Layer 4 of a small transformer language model trained on English Wikipedia (8 layers, counted from 0, width 128).
Take only the direct path to the model's output, skipping the later layers: a vector added to the residual stream pushes a token's score in proportion to its dot product with that token's output vector.

Output vectors of the tokens that the questions are about. A number n stands for n times 0.013.
"se": -3 -67 13 -3 -53 -32 -28 -15 15 31 -7 -26 -8 -25 66 -38 2 -30 24 7 6 20 3 -37 -1 -6 26 -23 16 -11 -15 22 -15 18 47 10 -18 -2 -6 13 -18 -34 -31 4 24 -20 25 -4 -55 36 -16 -4 -4 15 28 -15 9 -20 21 -9 28 -29 -16 -4 32 -27 69 -24 -14 -2 43 37 3 -5 -20 27 -5 -1 -27 -19 -23 6 29 7 -45 -4 24 -22 -25 45 19 -21 -7 13 41 -14 -23 -20 25 19 10 6 2 -21 -28 55 10 -1 -12 -11 -1 11 -27 40 -1 33 17 1 13 18 40 5 27 16 -49 -36 -19 -36
"ins": 18 2 -14 17 21 16 5 -22 -27 24 -6 -56 15 -23 -3 -44 10 -20 35 -23 59 -24 6 -36 2 -27 -5 5 -46 44 -1 -9 0 -8 27 12 -36 -19 -6 22 -1 -40 2 -8 -6 16 15 59 -80 33 16 9 10 -1 -13 -17 3 -7 3 26 11 38 15 17 -6 13 11 -40 -14 -13 22 41 -3 -41 3 -30 27 -37 -3 39 -7 -19 4 -13 1 -10 7 15 21 10 -18 -9 2 -71 3 -63 -22 -4 -19 18 -25 7 38 -31 3 -14 -11 -24 14 32 20 -10 27 9 -14 -16 15 -5 31 6 36 -3 -19 -2 -44 -28 -26 4
"hip": 5 4 24 15 13 21 56 -64 36 15 -20 33 1 31 58 4 24 30 -6 11 15 40 -34 11 -3 8 55 33 -25 11 -28 -44 39 28 38 70 0 -58 65 7 -24 43 1 41 21 8 -3 -27 -60 24 -3 -11 10 14 -3 -5 -29 -1 14 -16 41 -13 28 3 -8 -30 34 28 -10 -7 -34 -2 -50 -37 -28 49 20 -42 -35 -5 -62 11 -6 -6 10 -20 12 -28 -28 -18 -60 42 49 40 62 3 -3 5 -42 -15 35 -20 -17 -41 17 -3 14 -8 43 -9 16 5 -11 -20 -40 -49 -35 34 -34 -60 -10 7 -13 16 12 21 -38 6
"ice": -11 32 -8 28 -74 -18 17 9 -29 -13 -36 -16 52 -10 35 20 11 -21 -23 2 -11 -12 42 -15 -6 -27 27 23 -16 -23 2 -3 -1 4 16 25 23 -51 52 16 -30 37 10 -4 -33 9 35 -17 -52 -14 19 -8 27 -17 19 2 22 -11 7 3 35 -18 8 9 18 6 60 -27 -11 11 19 5 0 22 -18 -48 16 -48 -36 -25 -41 18 2 35 20 -2 20 4 0 3 -48 1 -27 -5 16 -9 -33 8 -26 -2 -54 -16 46 -49 4 9 5 12 -7 27 39 38 -35 15 12 -25 14 2 -12 19 49 -26 -59 -21 -40 -22 34 -47
"als": 0 10 -50 9 -18 -46 34 -4 -12 -13 -55 -23 -1 -15 -9 11 51 -11 -27 18 9 9 -47 -43 -3 -31 2 -8 -31 53 34 -5 53 -21 51 56 -13 -5 -50 13 -10 8 -28 10 -16 5 -14 25 -81 -3 2 -30 -11 50 8 1 -24 -11 4 24 -16 -1 7 -10 48 30 8 -24 -20 -4 20 -7 8 -14 -47 43 13 -54 -16 -12 10 -8 -21 -5 -4 -15 25 -3 11 -49 -83 12 11 -18 9 -13 -2 -14 -12 29 -31 4 -6 25 24 -26 16 26 47 22 7 -18 -15 2 -27 -37 9 -25 -2 2 -9 -13 15 16 22 27 8 9
"velop": 24 -32 -40 1 -7 -47 56 -2 54 8 7 20 11 5 8 -6 2 5 5 1 54 -49 9 -39 -12 -36 7 21 45 42 44 -4 -9 18 -2 31 -2 -51 27 10 -25 35 -9 41 -20 28 34 43 -7 6 6 -43 20 -34 -5 -28 35 2 -2 -20 -2 -5 -16 -39 9 -8 6 16 -5 -28 -7 -28 -55 -41 -45 8 20 -66 -25 10 -27 12 3 -71 -26 6 -12 41 -33 -74 -4 8 16 -34 -21 16 7 4 4 37 -33 -15 23 -30 10 19 65 -19 24 -6 6 1 -19 16 -34 -39 7 9 -32 -31 -30 48 32 -29 19 -21 -13 -24
"ō": -2 -45 -29 -5 -11 -43 8 -30 16 -1 -37 -9 -20 -2 28 -19 27 -13 18 -10 43 -62 43 -11 0 0 14 24 -3 -19 15 0 28 20 20 -10 33 -31 -12 6 3 6 -31 -37 -17 21 24 24 -35 11 -11 -58 25 -21 -4 5 13 -28 4 9 -4 21 25 -13 37 -15 35 8 -5 -34 -19 -17 -31 7 -22 -7 23 -69 -45 -17 -22 41 -46 -5 28 -20 45 1 0 -1 -5 58 35 -47 7 -21 -27 -4 -2 -5 -13 -14 25 -8 12 19 -29 9 -8 -5 -22 12 15 -5 12 21 -21 9 43 -22 -10 -16 -31 -17 -65 -41 14 -1
"ight": 15 -9 -24 -3 43 50 -1 -3 7 1 20 -18 2 -46 50 36 4 19 -25 -26 13 23 27 0 1 -33 7 6 -48 5 1 -14 78 2 6 -1 -36 -10 17 1 -41 25 -4 17 1 14 16 12 -30 -33 11 39 -15 -3 17 -24 4 -17 -26 2 1 -72 -41 -15 -22 20 25 6 -33 4 -8 -9 -42 -15 -4 -27 -15 -52 -24 35 -42 23 40 -3 11 -5 5 16 54 -16 -25 -26 19 -7 15 1 -2 -40 -13 21 -11 -11 15 -58 7 37 -11 -22 -32 20 -2 -3 37 -21 -4 -24 -6 -14 -29 -48 -1 -27 -4 -16 7 -24 -23 -18
"til": -36 -68 -21 -10 -56 -32 -17 -67 22 15 52 18 4 5 -40 4 68 -38 32 -13 42 -22 -10 13 -2 -24 25 23 -17 -8 -5 -35 17 25 37 13 0 -3 32 13 -11 -4 12 60 2 9 -11 -10 -42 15 14 -27 -28 8 -6 6 45 -28 11 -17 -14 -42 20 -36 40 -62 23 -32 -36 20 8 15 -1 -8 -20 97 28 -43 11 -15 -40 37 -1 -29 12 -4 10 -30 -49 -7 -62 -40 21 -36 -16 -16 16 -11 -22 14 -38 4 -42 1 -13 -2 19 -9 36 7 -9 28 -7 16 -32 10 17 29 -6 -14 32 24 12 7 -59 -1 38 -28
"ades": -6 -32 6 4 -33 -15 -2 0 -7 23 -57 -24 35 -1 -21 -9 1 -34 73 18 -5 -51 44 -23 -8 11 -3 10 -32 31 52 -8 14 -49 -10 2 -4 -36 -7 21 -6 -17 -6 24 11 8 13 27 -36 12 -25 -39 -7 23 -72 -48 -10 -6 -47 8 -16 3 14 4 36 -21 7 -20 -13 -78 29 -17 -15 -33 -24 18 40 -69 -46 23 -38 -12 1 -19 14 -10 38 -41 30 -66 -38 8 -11 -61 7 -56 -26 -11 -45 3 -14 -11 -36 -42 31 24 -26 10 -8 -2 -47 2 42 31 -1 -32 26 13 -8 13 -9 28 0 -16 -12 -15 -53 -44
"ley": -9 -29 2 15 -43 -3 61 17 11 -16 -39 33 3 1 41 -13 14 -14 13 -16 35 -19 6 -56 -3 -36 41 22 29 27 -16 -13 38 27 52 27 8 -4 14 8 3 -52 10 6 -16 -7 4 -2 -30 11 3 -39 -35 -17 20 18 -21 -29 12 9 -1 -22 34 -37 17 -1 8 -13 -11 20 22 14 27 -47 -13 -28 -29 -37 -50 3 -75 -20 12 -7 18 -3 10 -24 -25 -25 -22 17 -7 18 46 -25 -4 -37 4 5 9 -16 -21 -5 18 6 -40 -22 53 32 23 -24 23 9 4 12 58 -37 1 -15 14 -40 -19 22 -23 3 3 -29

Each question shows what one neuron of this layer's MLP adds at an activation of 1. A number n stands for n times 0.0028.

n134: 29 13 4 -2 -8 -9 11 36 -29 6 16 -6 -14 -22 21 0 -7 -7 10 1 59 4 3 -16 36 24 18 4 29 23 18 29 11 -12 15 -34 10 -12 42 47 -2 -18 -9 -13 -23 5 14 -9 11 19 17 6 -16 5 -19 33 30 -14 -16 44 5 16 -2 17 55 12 2 -12 55 1 8 21 6 15 -9 -9 -34 -10 -32 9 -26 22 1 14 7 59 -22 -22 -16 -34 11 -34 -26 47 -9 -27 5 19 11 -1 -20 -7 32 55 -22 12 -1 20 37 3 -10 -3 2 -23 -20 17 9 9 -20 22 11 -12 -7 22 6 -5 -29 11
Which of these tokens does it push up most? "ley"

n282: -19 15 24 -5 -2 7 -18 -23 38 -31 10 7 29 -25 17 -23 -5 8 -10 1 3 -13 44 12 -17 -30 -8 25 -1 -8 34 9 -11 13 33 -7 16 23 3 -10 -7 42 17 8 -1 -23 17 -21 -21 -10 23 -1 -24 -44 0 25 -12 -19 -24 27 -30 -8 22 -7 -2 -11 -20 -18 24 -11 -15 -42 3 -18 44 41 -11 -2 7 17 -43 -7 1 -12 19 -23 11 28 45 -29 -5 -26 1 1 32 51 47 -21 19 1 -2 18 8 14 -3 -5 -12 9 -4 14 8 19 20 3 -24 -26 -15 -25 -5 33 -1 -55 9 19 31 29 -12 -54
Which two tokens does it push up most, strongest first? "ight", "ley"

n306: 9 -34 40 -2 26 2 -8 -16 5 2 38 2 4 -1 -20 1 3 -13 -9 -5 -5 17 1 15 8 31 6 -22 2 4 12 -3 -49 -17 -33 13 12 -15 15 -1 -27 10 30 -41 -20 33 -10 -54 3 -18 -8 -21 -15 -12 -15 19 -9 18 25 -48 29 -12 13 -15 17 -5 34 -34 -7 -20 8 41 -25 -16 -24 -3 -3 25 -34 21 -9 28 8 3 -20 5 -13 -6 -13 -23 -20 5 2 48 9 23 3 9 3 -44 9 -39 14 44 -23 -33 22 13 16 2 -33 14 -36 35 -15 25 -12 53 -11 -11 2 -5 -9 5 -11 -4 34 12
Which of these tokens does it push down most? "ins"

n313: 8 12 -10 29 -26 4 -1 -17 -19 2 12 -22 -1 37 -7 -9 -30 11 15 1 -28 -10 33 22 -1 9 19 -45 -5 -34 21 -3 37 -16 -1 20 -11 51 18 36 24 -5 29 -11 23 23 -18 18 18 21 -8 -14 62 17 42 -9 12 19 -2 7 10 -5 1 -4 -13 -16 -11 -36 -6 -27 -14 26 -1 -7 -4 23 26 -22 28 -7 -38 -16 -14 -24 15 8 27 20 -41 -23 -3 8 39 -25 -21 -8 -25 -41 -19 -2 -21 24 -10 -28 -6 -17 52 10 35 -1 -20 11 3 10 6 -28 -10 1 25 -6 16 -8 4 3 -23 0 17 -9
Which two tokens does it push up most, strongest first? "til", "ades"

n8: -15 14 23 5 9 -21 -58 12 9 17 23 -10 2 -23 21 -44 -8 23 48 -10 14 8 -6 -41 2 41 -18 1 -6 20 1 40 31 -19 12 -25 -18 -5 -7 12 -7 -36 13 8 24 32 -23 -6 47 -36 -4 8 -18 6 -25 31 57 44 2 0 -16 32 5 46 -12 1 -41 3 22 -8 -6 -33 -16 0 -5 -15 7 -41 11 -4 2 29 26 16 -64 4 13 -41 10 37 -7 17 -13 15 -13 -4 28 -7 -1 -9 0 8 42 21 -14 4 -14 42 30 46 22 4 5 -24 -2 1 -2 23 1 5 41 -11 -20 4 -8 -14 17 -3
Which of these tokens does it push up most? "ins"

n135: -24 -10 10 -35 -7 23 14 -18 -49 31 -7 -12 -9 -22 5 -4 20 -4 -11 -15 -2 -2 66 -5 17 -17 17 -6 20 18 -38 1 -27 17 48 -3 -18 18 -10 62 25 13 -13 16 5 6 -34 15 -28 26 24 16 26 -30 3 21 -10 -43 -13 -17 -24 16 21 26 -22 -10 0 -7 -8 -13 31 19 20 5 10 12 -3 -50 26 -3 2 6 37 11 -12 -3 -26 -16 29 31 5 -12 -6 -1 -20 -15 -28 -34 -21 39 -6 -12 12 3 -23 39 -16 3 -7 -3 23 6 36 -4 -53 -13 14 -19 22 -3 -35 24 8 -26 -22 23 -54 -18
Which of these tokens does it push up most? "ins"

n250: 3 -6 23 -40 -7 -9 2 -8 7 4 -7 1 -5 -8 8 28 -7 2 -29 -10 -21 -19 -22 -18 -47 35 -16 -8 -35 -3 19 14 36 13 21 14 -11 19 -41 18 31 -7 -6 -51 11 33 22 -16 41 7 5 -5 7 16 7 60 -37 -14 11 15 16 14 -25 10 -33 -1 3 -5 -5 3 23 14 28 18 -8 -7 29 -11 -14 5 1 42 -34 29 -25 15 -9 -14 19 23 13 26 10 -11 -12 15 -12 -10 -14 -7 0 -21 0 -3 22 21 -9 -17 35 15 -5 -12 8 -12 2 -33 -24 9 1 -22 -28 4 0 27 -20 -13 2 -18
Which of these tokens does it push up most? "ō"

n270: 20 27 -6 1 -6 12 -8 -7 -10 -46 0 18 -6 25 31 10 -1 -2 27 12 3 -5 -31 56 -14 -15 27 -14 27 -11 -20 -15 0 -11 19 -17 -3 -27 -9 -40 -10 34 15 26 26 33 11 -32 23 7 33 4 21 -3 -12 -63 0 24 -33 25 -21 -9 -45 -10 -7 1 -23 21 -3 -9 -3 11 -53 6 22 9 -21 -48 17 34 -35 15 -5 -30 -36 12 -7 12 24 14 -10 -27 21 -20 6 -20 5 -21 -15 18 5 18 -39 8 24 -24 -2 1 -2 -29 34 8 -3 5 47 -43 -16 -15 5 34 -14 -27 20 -10 31 4 -3 -8
Which of these tokens does it push up most? "ight"

n157: -17 32 -59 31 17 43 -16 43 -26 -3 16 18 33 24 -8 -26 -4 25 25 -9 13 -11 -10 -4 19 -1 10 -3 19 4 3 -19 2 -30 12 -13 6 33 49 18 31 10 -19 21 0 11 3 14 25 -29 -7 -17 -24 28 -20 2 4 18 12 61 0 33 -14 -39 -42 -26 -20 -11 72 16 48 4 7 -3 -22 -3 18 -4 1 2 -23 -7 -19 1 -13 1 35 -10 14 0 -18 -33 -26 38 19 -1 2 -16 66 -10 12 6 32 -13 -23 0 7 25 3 23 -4 -9 -14 -21 -25 29 0 -11 -25 -4 4 31 -25 13 -52 6 10 35
Which two tokens does it push up most, strongest first? "ley", "ins"

n56: 34 -23 24 -16 6 19 -20 -5 7 4 -21 -40 -2 -45 9 9 -31 5 -10 -13 1 0 17 5 -9 7 9 -8 -25 24 30 33 18 -24 19 -27 -55 -7 17 -36 2 -35 24 -1 2 9 8 24 -1 23 -10 -35 -6 19 1 -13 -7 38 9 26 -28 6 20 -41 -18 24 4 8 -10 22 -13 -13 26 -7 -23 -5 -14 -58 -11 10 -8 36 -15 -8 3 4 31 -32 -15 -25 -16 -5 -30 -9 -17 -19 21 -1 14 -9 25 2 1 14 22 5 33 34 -8 6 -13 15 -20 13 15 44 6 -38 21 34 -4 -19 -3 -12 -25 -24 15 -3
Which of these tokens does it push up most? "ades"